Layer 6 of a small transformer language model trained on English Wikipedia (15 layers, counted from 0, width 128).
A neuron's activation on a vector x is SiLU(gate . x + bias) times (in . x + bias), where the dot is the dot product.
The model reads these tokens: " and" " other" " sports" " comment" "ators" " began" " to" " head" "lines" " calls" " for" " the" " club" " to" " vac" "ate" " Queen"

The vector x that enters this layer's MLP at each token. A number n stands for n times 0.012.
0 " and": 36 -7 -3 11 -1 -22 8 -17 -2 -10 29 12 8 9 -5 2 -2 -18 70 20 -29 -1 9 2 -6 0 -1 -22 9 -6 7 15 7 6 -1 9 -16 0 25 -31 -2 29 -7 20 13 -35 11 4 -11 -7 8 -34 -60 30 -13 12 -15 5 10 0 52 -8 11 -11 -17 5 -24 7 17 -6 -8 6 1 1 -36 -8 -8 7 -17 5 17 -18 -10 -20 22 -1 -7 -31 -3 -7 3 17 7 -8 16 16 -15 -5 -16 -23 3 -33 5 1 22 -15 -9 14 -21 7 -19 -6 8 2 7 0 14 33 0 -2 16 12 7 -1 0 6 11 -6
1 " other": -6 20 -24 30 9 23 34 -15 -10 12 -2 9 4 4 -10 -16 38 15 43 -6 -33 9 -7 21 8 34 8 -6 -27 -13 -10 15 41 4 -10 -15 1 -15 29 10 -15 5 1 -17 -3 18 3 -1 -20 -11 24 7 -55 -1 19 29 -2 21 12 -7 -62 -47 21 -16 7 28 -5 12 20 -3 18 -8 -38 8 3 30 -9 -6 -17 -9 21 -4 -3 -14 32 -14 -3 45 -19 -4 -29 -21 -6 20 15 4 1 11 34 12 20 -33 16 27 6 15 17 11 -24 25 -13 7 29 -46 -20 -2 -4 15 38 -37 -8 11 -22 18 -18 -39 -9 4
2 " sports": -8 -8 -9 6 32 -8 -26 -13 35 -2 -32 6 1 -31 -4 -8 -18 -10 8 -8 -30 -45 -13 -12 -2 5 -12 -55 18 33 -34 12 47 2 12 -8 -10 -14 -16 -23 -14 -3 -13 41 -54 2 10 24 3 22 25 42 -49 -43 26 9 -5 21 7 -41 -48 -50 43 -1 -16 21 -7 14 -3 3 -14 -33 -22 0 12 36 -46 -16 7 23 -5 -8 -14 -9 -25 24 -5 18 -3 9 -39 -21 19 43 42 -2 0 28 -35 -19 1 -21 12 6 9 -2 12 8 -12 -27 4 4 23 -5 -61 19 32 -15 6 25 -35 10 -46 -15 -17 -3 7 18
3 " comment": 5 -2 -15 13 41 -23 -50 1 52 -1 -69 -8 -33 23 -32 -22 -29 -8 -21 6 -39 -4 26 -24 32 -19 33 -11 -49 -30 1 -17 29 -9 29 4 -5 -2 5 -9 36 45 44 14 -5 -20 -2 12 -19 -16 2 49 -45 -48 20 -14 -9 -4 16 -22 -68 -19 21 -14 19 20 24 11 52 21 -32 3 -24 0 -7 22 -27 -21 30 3 46 -39 9 8 -39 7 -2 39 -23 -5 22 -42 18 10 8 8 -23 6 -1 -23 -30 4 -46 2 -45 -9 -25 12 -17 19 43 43 -4 37 -14 16 45 -16 -5 15 -31 27 -29 44 5 14 -23 5
4 "ators": -38 14 10 10 6 -23 -15 -15 18 36 25 -2 -19 -24 30 -28 -23 -48 19 22 15 -2 27 14 52 -5 24 -13 45 58 28 -19 37 70 56 -21 -28 37 6 6 1 20 51 26 -14 -24 -7 -25 -18 25 4 26 -44 -45 34 -4 34 29 15 -4 -26 -85 -20 -25 -9 52 27 -2 -7 22 -48 -44 -1 -30 -6 28 -51 -15 28 16 20 9 20 -4 -24 31 -34 25 -25 -2 -11 26 -5 5 32 2 2 5 -10 11 -10 -48 -21 36 -17 -7 0 6 -5 -1 4 -11 18 -17 -26 -12 -30 7 1 21 23 21 -54 -27 -2 20 -16 -3
5 " began": 11 11 -19 23 29 -38 -28 -10 9 -3 -33 2 -35 -12 -44 -8 -31 -26 -17 -21 -19 5 -10 -29 3 9 27 -45 -5 -6 -23 -9 -11 -27 37 -26 -8 15 25 -11 -10 25 31 -9 5 -38 -24 -34 -11 -2 -14 23 -50 -20 -4 14 -22 13 23 -28 -50 -41 34 27 -30 13 33 16 39 2 -37 9 -11 -47 12 4 31 -23 22 32 15 -8 13 -28 -14 -9 -17 18 1 11 -5 14 32 20 2 41 30 11 13 -46 -6 -24 38 20 31 -44 5 -31 20 20 7 -8 16 -39 23 -2 13 10 -1 -9 32 22 -41 20 25 -18 4 20
6 " to": -8 8 -10 7 4 -14 -4 1 1 -32 27 -5 -13 23 9 -20 -32 -33 -11 16 -5 35 10 -34 18 -4 9 -24 25 12 -13 3 17 -1 18 -15 -7 -8 12 -7 10 40 7 16 2 -27 11 -40 17 9 23 25 -49 -20 -20 11 -4 29 43 -50 15 -37 11 -21 16 -8 -28 31 17 35 -55 -21 -22 -7 20 14 33 -41 -35 32 1 -7 -46 -8 -23 -23 1 50 8 4 28 -2 29 -12 26 -2 -32 0 -9 0 -5 8 59 14 -17 -29 17 -42 9 37 -19 -29 -33 -45 47 -2 0 -10 -3 -9 -3 32 2 -14 26 -28 8 -5
7 " head": -19 6 -19 22 55 12 -14 -22 77 -20 -2 -23 -42 6 -1 -1 -21 4 46 22 6 21 -24 7 -4 6 1 -50 -40 -18 -1 19 21 -31 16 -29 7 -7 22 -46 -39 10 -16 -5 -3 15 -1 -45 34 38 -14 32 -46 -8 33 -32 1 -11 4 -21 -54 -14 -6 -1 5 14 -7 10 27 23 -24 26 52 -9 9 44 -22 -25 6 12 14 -55 -28 20 9 -29 -39 35 9 -26 14 -2 -9 35 15 -6 26 13 -24 -34 4 -2 -7 -8 6 -25 31 12 36 18 -13 -16 15 -58 -9 -5 24 2 -34 6 -44 -16 -45 13 11 19 2 40
8 "lines": 7 22 -7 18 31 -8 3 31 5 5 -12 -10 -23 -34 35 -19 -29 -4 2 -14 -14 -9 28 -10 19 3 14 -47 1 23 14 -37 11 -4 19 1 -4 28 -2 -10 7 -25 52 50 6 -1 1 -27 11 10 -15 34 -51 -32 32 28 9 0 -8 -26 -35 -77 -7 -5 -17 3 -20 -19 29 -12 -14 5 -6 -54 26 -9 -38 5 -30 10 31 -3 13 -9 20 -11 -15 -1 -17 -35 -44 1 37 4 45 -21 26 1 -17 1 -29 -55 -10 27 8 1 -9 -14 21 -7 21 27 30 -1 5 0 -21 18 -2 -28 -43 23 -46 40 -4 12 0 15
9 " calls": -29 -19 9 54 35 8 -24 -3 17 -3 -31 -14 -66 -23 18 -22 -46 -16 -9 -13 11 -25 26 -35 -10 13 14 -37 -21 11 7 -3 21 5 -27 15 -35 48 16 -23 -4 26 13 8 -16 -31 12 -29 -27 28 -39 19 -49 -40 8 -22 33 3 13 -9 -41 -39 -8 2 -30 17 -20 6 11 -32 -45 17 1 -37 11 0 -38 -40 -6 -2 24 -4 25 10 -5 1 -7 31 2 -24 -27 -11 5 38 -14 -20 6 32 15 12 -1 -16 -38 -5 -40 -1 -6 -19 0 -9 6 19 43 5 10 5 13 -26 -1 7 -28 29 -14 9 4 19 24 58
10 " for": 2 -24 -5 0 3 -8 -24 -8 9 1 25 -11 -47 9 -8 14 -21 28 -28 -22 16 29 -27 -4 23 22 -20 -18 -25 -3 -14 5 -14 4 -24 5 -33 13 43 -8 -6 61 5 11 15 -24 -5 -38 -3 21 11 7 -53 -26 -8 12 -11 8 21 12 -20 -68 13 -10 -36 19 -1 18 -7 -31 -38 21 -1 -37 -10 9 27 -35 -31 30 -18 9 -17 26 -28 -6 11 -3 -7 3 -3 26 25 0 24 2 6 6 15 29 -19 0 28 -21 -6 -12 15 26 32 -1 21 16 6 -29 6 -28 3 2 -10 -49 -3 52 1 -2 -4 10 -7 -9
11 " the": 12 -25 9 -3 9 13 1 -2 13 -29 -13 -23 -2 1 -14 15 -3 42 6 7 -21 7 25 -27 12 33 -17 14 -1 13 15 -6 -35 -2 -18 -3 -8 2 43 -15 12 2 8 11 -4 -20 21 -25 13 -17 42 11 -58 -10 -4 7 16 -2 25 -14 -4 -44 -9 -6 12 -4 6 33 29 -9 6 15 28 7 12 -14 16 -2 0 -10 10 34 1 -5 -11 -13 -16 9 -7 16 15 0 -19 -3 19 15 -4 -8 17 2 6 -30 -6 -17 1 0 -17 9 2 25 -16 4 -1 -33 -5 -35 10 13 22 15 -11 -9 -13 -6 -13 -13 16 -10
12 " club": -27 10 -22 -9 61 -1 0 23 16 -2 27 -6 6 -12 -22 22 -16 -3 -3 3 2 -41 6 -1 -5 -10 9 -30 -5 50 4 -2 -9 17 21 -8 -59 -18 -15 1 -27 20 -34 -1 -35 23 11 -28 19 -13 26 22 -52 -7 4 21 17 12 0 -15 -23 -38 -18 -8 -24 -7 23 -1 -7 0 -19 -1 -1 1 0 55 -28 -24 37 -2 12 28 -36 -15 11 15 -13 12 24 -29 -22 -14 27 55 29 -19 -14 52 -25 -21 25 4 26 13 23 -4 13 28 -10 -9 11 15 12 -32 -12 -4 0 14 -6 16 -7 23 -42 14 3 1 5 33
13 " to": -9 -3 1 -1 22 -17 8 -4 19 -13 3 -8 6 1 31 2 -38 -10 -15 -10 3 40 -1 -19 -1 8 -2 -8 12 20 -18 -14 29 -21 5 -5 -10 -6 5 -23 -9 53 -13 21 25 -33 10 -43 21 24 47 14 -51 -6 -6 14 10 9 38 -35 0 -69 7 -24 -6 0 -43 0 25 22 -47 -25 -10 -16 17 42 5 -31 -24 23 -9 -4 -39 -2 -22 -27 14 19 4 2 13 10 30 4 20 -12 -26 4 -26 0 -13 10 79 2 -8 -26 9 -14 10 7 -24 -19 -21 -47 33 4 8 -9 1 -29 7 26 7 -22 21 -9 10 16
14 " vac": -4 -14 -10 0 28 -26 -35 -31 39 6 -22 -25 -32 31 -8 -7 -46 -41 -95 29 -11 -12 34 -13 -1 10 20 -2 -30 -12 0 -19 23 -31 -22 -2 -18 -10 16 -14 25 -14 -2 -6 -3 -3 -29 -15 3 -13 32 5 -45 -50 -2 -7 -16 5 12 26 -20 16 13 -6 -37 18 -13 -2 84 12 -32 38 28 -14 8 29 16 21 5 -14 6 -16 -37 14 -13 25 -2 41 72 -9 -37 -49 9 9 40 6 37 26 -3 -38 5 0 19 31 8 14 38 19 39 38 37 41 9 14 31 14 48 -7 12 45 3 17 -35 -18 -21 23 6 -15
15 "ate": -8 41 59 32 -12 11 -5 -36 -14 30 -14 -15 32 11 7 58 -16 -19 8 5 13 1 -6 -15 -1 -21 35 -36 -58 27 -19 13 7 47 17 -64 -29 -5 13 25 6 22 3 -6 -17 -24 -33 -38 18 41 19 -10 -36 -9 31 -15 -7 -15 -34 21 -64 -10 15 -7 15 18 -46 -46 37 -52 -45 63 -21 -33 -5 37 -25 12 3 38 2 -24 7 39 -27 -1 -49 91 -39 15 -30 38 -6 3 -23 13 -7 33 28 31 -7 -15 -12 7 15 -19 43 -8 16 -12 -24 9 36 -46 -31 -31 53 -25 -41 3 4 9 21 -19 -12 18 -20 2
16 " Queen": 25 28 -3 -36 34 50 42 9 10 9 26 9 40 -6 -42 34 -19 -36 -69 20 -3 48 38 -12 -13 19 -16 45 3 6 22 14 -4 3 -21 23 3 13 6 -14 -46 17 37 -2 23 13 -2 -12 60 -11 17 45 -44 28 18 9 12 20 -43 3 -47 -2 -22 -23 -3 -1 30 11 10 2 16 -11 37 -30 -5 37 -59 -32 2 46 26 0 -18 14 -7 0 -43 -11 5 -61 -21 -39 -5 58 -20 9 33 18 3 -20 0 11 -31 -6 16 -42 -6 19 -17 16 9 22 32 -21 32 4 -22 23 0 26 -24 49 -2 -2 -5 3 -30 42

Each question shows the input weights of one neuron of the MLP. A number n stands for n times 0.013.

n171 gate (bias -0.094): -11 12 -41 -4 -32 -14 -12 -30 12 0 12 -5 3 -32 1 27 -12 27 14 21 -2 -7 -24 -28 1 -24 9 -18 -35 15 -17 -50 10 -8 -7 26 25 13 -1 3 12 -5 -29 1 40 -26 -25 35 15 4 -31 14 2 -20 -2 6 -10 21 17 -21 21 26 1 5 -11 10 1 34 -8 -6 24 -41 24 -17 -15 -3 3 30 -2 -19 -5 2 13 16 7 -13 13 16 9 -32 0 36 -4 -7 22 -20 17 4 8 -54 19 24 -15 28 -13 -21 31 -3 3 -15 23 -26 -35 -16 6 17 31 -49 20 16 -46 25 14 -7 9 21 1 8
n171 in (bias -0.021): -1 -11 -18 0 -12 1 0 10 -4 -58 -3 -13 9 -12 -12 22 -22 8 10 28 -12 -20 -11 22 8 -8 1 -2 25 -43 -12 -1 -23 4 6 -21 -39 35 -9 23 20 -28 -36 3 -8 -48 -9 42 -28 -16 -5 38 -45 40 -10 4 -41 -18 -9 -26 -10 5 7 -22 -15 -19 -18 23 29 39 -10 -14 15 11 -2 3 9 -24 -10 27 16 11 12 9 -8 23 -35 19 62 -20 8 -16 4 6 -46 -13 8 -10 5 -9 20 -21 -25 50 -58 -9 20 -16 -2 -37 34 -13 13 -29 -19 -7 13 -54 10 12 -6 -8 9 -21 6 -10 -11 -1
On which three tokens does it fire most, strongest first? 14 " vac", 7 " head", 2 " sports"

n356 gate (bias -0.069): -1 -22 -3 -27 -2 7 24 -15 34 -13 11 -12 54 -36 -14 16 33 14 65 8 -31 -13 14 24 -47 5 -32 5 15 8 8 -28 6 16 27 -17 12 -11 -25 -10 -11 -6 -30 -26 0 -37 62 -2 -3 27 6 5 21 44 -19 20 -4 -16 12 4 0 42 14 -17 28 -61 18 -4 -7 19 12 0 -51 -11 -2 -28 -26 -19 -1 55 -7 33 10 15 14 -38 18 -11 17 -3 16 -5 31 11 -23 -20 29 -2 25 41 25 -3 -35 -4 4 11 -17 11 -53 3 21 -36 2 -45 -20 -11 -2 4 14 3 -32 -7 -3 -29 -8 -11 0 21
n356 in (bias -0.130): 33 -38 14 -15 15 11 -5 12 41 25 -10 16 14 -9 3 -42 3 32 22 41 -33 -5 -19 -12 -49 -2 -18 -20 24 4 20 -8 -19 -37 -6 -6 -48 -30 41 -13 -8 -33 2 2 17 22 -24 20 40 7 -26 -40 20 -19 0 -5 -12 12 12 -21 -4 -12 23 12 20 7 -11 21 17 -13 -10 -41 -9 9 -13 -26 -24 18 -32 -43 5 30 -13 -7 -21 3 4 -33 40 -8 19 -13 -5 5 14 -15 -1 16 -16 10 -3 15 9 47 27 20 -6 44 9 -2 -8 -20 -4 -6 9 11 2 -7 22 48 8 15 -24 -27 -3 -12 12 5
It fires most on token 15 "ate"

n390 gate (bias -0.078): -12 29 -2 14 -69 7 -20 -37 -24 -54 -4 39 6 -14 10 -31 -10 15 20 -14 27 12 -3 3 36 30 -9 -10 -19 12 -23 20 -11 -13 -36 0 2 -4 -18 -15 -5 -8 -48 27 5 -41 38 -3 16 -9 -27 -11 -27 -15 16 -27 -18 -3 -20 -21 30 -12 20 12 3 17 11 15 -8 -12 3 -37 -29 -6 -20 15 9 8 -3 -20 5 24 1 37 -7 -33 18 25 -9 -31 -7 6 -57 48 16 6 32 20 40 30 11 -21 -17 -11 -4 -23 -41 -21 -22 23 41 11 12 65 -10 -48 -3 8 -12 4 -23 3 2 -35 10 -38 -19 -23
n390 in (bias -0.099): -1 14 -8 29 -50 17 -18 -30 7 8 -14 0 8 10 -32 -4 -14 -13 -17 18 -4 2 -9 -19 18 21 -15 4 -5 -8 -9 -33 8 -18 -15 23 7 -30 -25 6 1 -13 -22 17 -22 -54 -25 -33 -4 -18 1 48 1 29 14 -23 17 0 31 -6 -27 -1 -23 6 3 18 -1 28 11 35 -1 -43 6 8 -27 14 -2 6 -1 33 -1 -41 7 13 5 -32 33 5 16 -1 7 -2 -32 -25 37 32 30 -2 -16 29 29 2 -22 -19 -19 9 1 3 0 -19 40 -18 -12 25 -22 46 24 -33 25 -11 3 -8 50 37 14 -25 -2 -4
On which token does it fire most, and how strongly? 12 " club", at about 0.45

n202 gate (bias -0.093): 16 3 3 -15 -17 36 6 -11 26 -34 3 -16 25 -39 35 18 20 -4 23 62 4 -29 -14 8 -17 12 -47 10 -27 -8 -7 30 -8 -19 -1 22 -37 -11 -6 -3 -11 14 -47 8 -18 -7 30 16 -25 3 8 30 -13 -10 -20 37 16 8 15 -28 -24 10 -27 -2 -2 30 -2 -10 2 -43 6 15 6 54 -19 9 0 6 4 20 31 -5 28 5 -13 -24 16 17 20 22 -10 25 -11 -14 -46 45 -22 -5 12 -21 -9 40 13 13 7 -9 3 12 -7 2 28 -22 -1 11 -27 10 -23 8 30 10 -1 11 30 4 15 -30 -31 15
n202 in (bias 0.052): -15 -18 15 -7 -50 -3 -35 3 19 -35 -48 -49 4 18 22 -3 8 18 -14 8 -6 -31 -27 24 16 -26 22 5 24 6 2 -11 1 -14 41 -16 36 -19 0 2 -30 21 -36 -17 -12 -21 -12 -21 7 -20 28 -14 -36 -1 2 47 4 -5 -10 22 -17 53 14 -4 4 3 10 -14 -12 -39 -62 26 0 27 -8 36 -36 8 -10 26 -4 22 9 22 -31 -1 -6 -8 -18 16 1 -6 32 -5 32 -20 8 -11 -14 -16 13 13 24 6 -2 -7 -12 -11 -21 0 6 -5 21 26 -14 -4 3 -7 15 -11 21 19 -43 -21 -15 3 -7 -16
It fires most on token 2 " sports"

n72 gate (bias -0.272): 36 -1 -22 -19 -41 -10 6 0 3 27 68 -19 2 45 24 -71 25 12 23 24 23 17 25 12 -49 -36 -1 -8 -8 60 9 -15 -33 0 -1 0 -7 -1 24 -10 -7 33 21 -3 40 -51 -28 -36 -14 -11 -55 37 38 -8 -34 10 -45 -1 35 17 -7 13 3 20 20 -39 0 -11 2 20 7 -33 6 27 -5 -36 33 1 -10 13 2 -13 14 -9 9 24 -19 7 -33 -22 -7 -7 -17 14 14 3 28 -16 -41 26 -20 31 3 -4 35 -14 9 18 -8 6 -19 2 2 -23 37 23 12 -5 17 8 -12 13 -15 -15 9 39 14 32
n72 in (bias -0.058): -23 23 -16 19 -1 -12 -5 6 -18 22 -12 -75 9 26 49 19 53 -5 -23 -32 41 22 -4 10 8 12 27 25 1 -8 -5 -34 -20 21 10 9 21 -5 -23 -31 -1 -21 -8 60 8 -25 10 -10 1 -1 24 -14 19 38 -21 5 23 5 -12 0 6 15 1 -7 16 -11 9 7 21 30 -30 0 6 13 4 -22 -11 -19 5 -12 32 -3 -18 30 -24 -28 -5 -15 14 9 37 1 30 7 14 20 6 32 -57 33 -8 15 -8 -8 -30 -12 -6 -46 -4 -6 -5 4 21 31 34 -12 19 61 -62 -16 -21 -6 -47 -41 15 4 -20 9
On which three tokens does it fire most, strongest first? 1 " other", 6 " to", 2 " sports"

n75 gate (bias -0.023): 34 -25 -16 32 7 15 -15 3 -16 24 28 11 20 23 11 -16 -20 34 18 -27 12 14 -19 -37 11 -31 7 -27 -14 17 -17 2 6 13 12 -16 1 -25 27 2 10 -31 -1 -1 -27 -10 26 12 -30 -34 -12 8 -27 30 -45 1 13 -23 -9 -12 24 -12 -23 -16 3 -43 -19 8 -5 -21 -26 30 -21 -27 6 -18 12 19 -47 -7 -10 12 -43 30 20 61 10 3 -16 35 28 -12 -7 22 5 -22 -28 -22 8 34 -14 -55 8 2 9 8 19 -9 6 -5 -26 18 -28 -33 3 -31 -17 5 7 -10 -5 4 -2 0 -17 22 -9 -3
n75 in (bias 0.032): -5 -13 8 47 -8 -7 2 -11 -9 41 6 -8 -13 21 5 -6 -9 7 1 5 10 5 -3 27 16 13 -33 -33 29 31 -5 -7 -29 21 -5 32 1 15 24 -21 60 -10 29 27 -13 -15 5 -3 26 5 2 -19 -27 -23 -27 3 35 -43 -4 -19 5 -5 -4 -3 11 -2 28 41 -12 1 -24 8 -7 7 23 -18 -31 -15 -26 24 -10 -20 -4 -3 20 13 10 -18 -17 34 30 -11 40 -25 0 9 25 38 19 10 23 -29 22 15 9 24 38 2 19 -26 -1 30 -4 -26 -2 5 -31 12 -8 -5 19 -13 32 -27 28 -13 7 3
On which three tokens does it fire most, strongest first? 10 " for", 6 " to", 11 " the"

n477 gate (bias -0.224): 22 -6 -17 3 0 50 9 55 -11 -2 -2 -11 -33 9 -5 -8 -3 10 54 -4 15 27 -9 14 -18 11 20 18 -44 -14 -47 25 -21 6 22 -4 -26 -12 17 20 -54 -20 -6 -24 7 -25 -4 -2 12 52 -54 27 19 -37 13 47 29 42 -25 5 -5 4 7 -19 -73 -16 -8 25 54 3 31 30 20 -1 -13 -13 34 21 18 -32 -23 -21 15 43 1 -12 30 -12 42 12 40 -4 -5 31 -6 -5 -3 -26 -12 -18 -31 21 6 0 23 -9 -4 29 -17 -18 -2 -5 -19 9 20 -3 -16 6 24 -49 8 -25 22 -35 -25 21 6 15
n477 in (bias -0.041): 17 -28 -10 10 18 -5 16 -22 10 13 -26 9 35 -38 7 5 15 -27 -20 -23 -11 18 8 -13 -2 -1 39 -11 -18 10 41 11 17 -2 -12 25 10 -19 14 -9 17 -23 -46 4 12 7 2 0 -7 37 9 -15 -11 -31 -28 -21 18 12 27 17 -13 10 -5 18 4 34 -29 -30 22 -9 20 2 -9 19 47 17 0 6 11 -9 -7 8 -3 -1 13 -6 32 -4 34 -7 -10 11 42 12 -11 20 -21 7 -1 -8 -17 -24 46 -8 -27 6 -33 14 15 0 5 -24 67 50 -45 16 8 16 -18 -45 -25 -30 37 -28 12 -13 -40 31
On which token does it fire most, and how strongly? 6 " to", at about 0.25

n400 gate (bias -0.249): 1 -5 31 20 -16 -17 34 8 -4 27 -39 4 11 -5 7 19 14 16 2 31 -18 23 -19 -31 35 -14 -49 9 -10 -36 -34 -5 -4 15 -31 1 -14 -28 -26 31 24 -18 17 -44 -6 -15 -16 -12 -11 6 19 -15 37 4 2 -7 -10 -3 -32 -6 -25 -15 -7 -10 21 -14 -7 -3 -3 -23 51 27 -26 13 11 -41 32 16 -29 12 -36 19 -37 -1 11 -25 11 -8 30 -27 -58 5 -1 -18 -11 -1 -33 -8 37 -33 19 13 3 14 -7 -30 -17 22 5 8 14 -16 7 0 9 20 -21 -11 -3 -2 -1 -11 8 4 -8 1 26 -1
n400 in (bias -0.088): 20 -28 5 -13 10 -59 19 34 20 -26 -12 14 9 35 -21 21 30 4 21 -1 33 22 -3 -18 26 -11 -12 -5 -16 -14 -7 -8 41 10 -16 35 4 -59 -23 33 -22 8 28 -41 37 9 -25 23 26 24 41 -10 20 26 21 10 2 0 4 26 -4 -16 -17 8 28 -2 5 9 4 -32 20 16 2 40 -4 -24 5 17 14 3 -12 3 -15 -14 19 -41 2 0 8 -7 17 -3 25 5 17 8 -8 12 -22 -24 18 16 -20 -16 22 18 21 11 4 21 19 -29 -11 -30 42 11 -42 15 -8 2 -1 4 15 18 19 11 -9 -23
On which three tokens does it fire most, strongest first? 9 " calls", 2 " sports", 8 "lines"

n78 gate (bias -0.260): 23 3 24 47 -62 -27 -27 -19 3 23 12 3 -3 -8 -8 15 -22 10 -11 14 4 11 -42 -14 19 -13 -11 2 36 -35 -19 6 -11 -4 -11 -38 8 -1 -13 -8 -28 -17 -20 12 -47 -19 42 20 29 -34 -5 -18 -13 4 -8 -7 -31 2 35 1 1 18 -53 7 27 20 -23 -14 29 -10 -18 -15 -26 -5 4 -8 -13 -17 7 -1 -7 -5 -15 -41 -10 20 5 -5 -14 15 -10 -8 -5 -11 19 -5 -10 9 19 27 -47 -33 -48 -5 -36 -14 8 -15 -53 -9 -6 -7 26 31 7 5 -45 -31 16 19 3 0 -41 -28 40 8 32 -16
n78 in (bias -0.077): -2 -27 44 26 -28 2 -24 21 7 19 -11 -4 -20 5 -16 15 -26 2 5 -31 26 -10 24 35 1 0 -39 -3 38 -19 -8 7 9 2 -15 -19 1 12 -8 -16 -8 11 21 28 -44 -26 18 -33 0 23 14 34 0 4 14 -41 30 -32 9 -5 -33 -4 14 7 4 38 4 -17 2 -34 12 -18 -32 7 -31 -4 -14 24 -11 -11 16 5 6 -16 1 14 32 -4 55 4 6 30 24 31 4 -34 -33 -39 -12 -13 32 -20 -12 -37 24 16 11 7 14 -2 -11 -18 -18 35 -22 23 -17 -22 7 -10 4 -9 -9 -32 -13 -29 27 -52
On which three tokens does it fire most, strongest first? 4 "ators", 16 " Queen", 2 " sports"

n395 gate (bias -0.094): -10 -2 -19 6 -18 -25 27 2 5 0 48 -10 -17 -37 -24 22 -13 -25 -1 2 26 -13 -11 7 5 22 -9 26 -2 -14 10 -21 4 -1 -18 5 37 -1 -11 42 37 -16 -11 -27 -28 -19 -2 33 -42 1 9 9 0 -10 11 -7 57 -14 -4 -29 -8 -6 -27 -5 -23 -30 13 25 -17 2 3 -6 23 -21 -24 -7 3 18 -6 37 -7 4 9 -2 0 -23 10 26 8 -15 5 22 3 -26 13 -10 -14 -17 -4 13 -37 -10 -63 43 -8 -18 -10 1 -12 8 41 -23 28 -15 -10 45 40 10 -2 -10 -2 19 -4 19 -4 34 -2 -22
n395 in (bias -0.045): 38 36 -12 10 -36 1 -9 -10 2 -3 -6 -21 -5 22 -9 -32 38 -7 -10 17 -21 -4 11 -19 14 -42 -4 -16 -5 -12 19 27 -2 5 -7 16 -7 54 -13 -36 6 12 -21 14 -36 -25 -5 -34 4 4 28 -18 8 -14 1 18 -40 0 18 26 20 -3 28 -12 3 5 36 -1 -19 -16 -44 23 3 32 -10 0 -11 35 16 -5 -2 10 -4 -10 23 15 2 11 -29 34 -33 -33 -22 26 -17 -14 -5 27 -11 46 1 22 -21 5 15 39 11 4 -6 2 -8 -13 -1 -33 -25 -8 -13 23 11 -34 -12 16 -18 7 35 -23 -2 -9
On which three tokens does it fire most, strongest first? 4 "ators", 13 " to", 7 " head"

n332 gate (bias -0.180): 14 -17 28 50 -14 6 21 -7 -2 -14 -22 7 -2 -11 -24 9 12 -28 10 29 20 19 -20 -8 -14 28 26 -27 5 -27 -25 -23 20 -9 -1 -18 -3 -8 11 6 6 -44 -33 34 29 -4 -2 25 42 46 12 2 16 7 1 16 27 22 4 4 18 2 -28 -4 38 -41 -27 -5 38 12 28 6 -7 32 40 21 -9 19 11 -5 30 -8 18 22 17 4 -17 -13 7 32 5 37 -4 2 27 -8 -8 -5 37 -3 -36 -10 -22 29 4 -14 12 50 7 -24 -7 23 -28 18 -7 17 24 -4 -6 -30 -1 -12 -5 -15 32 5 -4 23
n332 in (bias 0.042): 7 8 29 -5 10 14 8 15 -29 36 -1 -13 30 15 -64 -23 -17 14 50 -5 30 7 -8 -26 -9 5 9 7 9 18 -25 7 -9 37 21 8 -21 -29 0 -4 -20 31 -8 -45 5 -6 32 -11 19 -36 -14 -20 -6 -10 -30 30 13 42 -30 -21 8 -7 62 11 -22 19 -8 -14 -4 -14 37 -1 -38 -22 -8 -9 27 37 35 -11 -3 16 -26 3 5 -7 -22 -27 -2 -11 12 -20 17 0 11 15 27 -16 -10 -44 -2 17 -22 -15 -23 37 40 -30 -4 2 -5 -6 -8 -37 15 -14 -7 24 -9 11 10 1 -1 -25 -8 -2 -14 -20
On which token does it fire most, and how strongly? 9 " calls", at about 0.41

n439 gate (bias -0.278): 26 -40 24 28 -33 12 -25 -11 -10 20 -9 -17 -29 32 42 -3 -36 -4 24 -6 -27 7 -14 -14 3 5 25 9 -3 15 33 5 7 23 43 -11 -10 19 -9 12 -3 17 -10 33 -5 -22 39 -13 31 18 -7 -25 34 -32 4 -3 14 3 38 13 -30 6 -11 35 -1 7 -38 1 17 -12 -3 3 3 24 -36 15 25 -29 -11 68 -23 3 8 -21 -1 -39 17 -24 -11 -25 21 21 -7 2 -22 43 62 -28 -28 -10 -26 9 16 7 1 18 -41 -22 8 -42 13 18 -18 -13 -6 -18 -28 -4 32 29 11 -17 9 8 -15 0 -39 10
n439 in (bias -0.044): -13 6 -18 -4 -16 -4 45 15 -29 10 -5 -48 -9 -2 -5 -20 -32 -16 -26 11 5 12 3 -2 21 10 53 22 5 10 25 -4 5 0 6 -4 23 21 -5 -5 17 -1 13 -35 -19 -21 36 31 11 11 25 -9 10 17 12 33 35 22 -13 -3 -9 -49 -6 16 -10 19 -21 -3 13 9 17 37 6 -11 8 31 -7 10 24 8 14 -18 8 9 -17 0 14 0 -14 -11 -2 13 -38 -12 -52 -33 20 25 -29 16 -26 2 -27 -19 -33 -10 25 26 68 -2 -21 -27 -50 36 -32 5 -19 -8 -35 5 -3 -10 21 21 -8 26 -13 6
It fires most on token 4 "ators"

n125 gate (bias -0.265): 25 -27 -23 19 4 -12 -26 -39 7 -28 9 8 -6 22 24 18 37 -13 40 26 -42 -30 -29 28 -3 6 -22 -2 44 18 22 16 -40 23 6 -9 2 -30 -21 -9 -24 -32 10 -17 -32 -8 21 -1 3 -12 20 13 -4 -15 16 22 -22 -30 0 41 -21 4 -5 31 -49 14 9 13 -27 -61 30 6 7 -26 30 25 3 -42 -44 -15 20 -13 -37 -5 18 38 -12 33 0 4 21 -18 -13 -7 -9 22 2 -13 3 27 -4 12 20 3 5 1 5 13 5 18 -36 5 -13 -15 5 -15 -26 22 -13 24 -24 -18 -11 -44 0 14 -7 -12
n125 in (bias -0.173): 8 -8 -20 -8 -17 17 46 -38 12 -14 21 22 16 13 -6 -7 -11 -1 8 2 -4 20 -3 24 -13 19 37 -22 -38 -13 23 29 14 39 10 -7 17 -14 -33 16 -1 4 -14 -28 11 -9 4 -19 -9 -17 54 29 14 -40 -26 12 -10 -11 28 -11 -6 47 -15 3 2 -15 -9 3 13 20 19 -5 11 8 24 -14 15 -11 -11 -18 -8 -15 7 15 -2 16 9 19 1 -7 31 -8 2 18 13 22 22 3 22 -30 -32 25 -29 -15 19 -10 6 -18 -11 -41 -14 25 -27 -18 35 23 33 -7 -12 26 -44 21 -11 -1 0 29 -14 9
On which three tokens does it fire most, strongest first? 7 " head", 8 "lines", 9 " calls"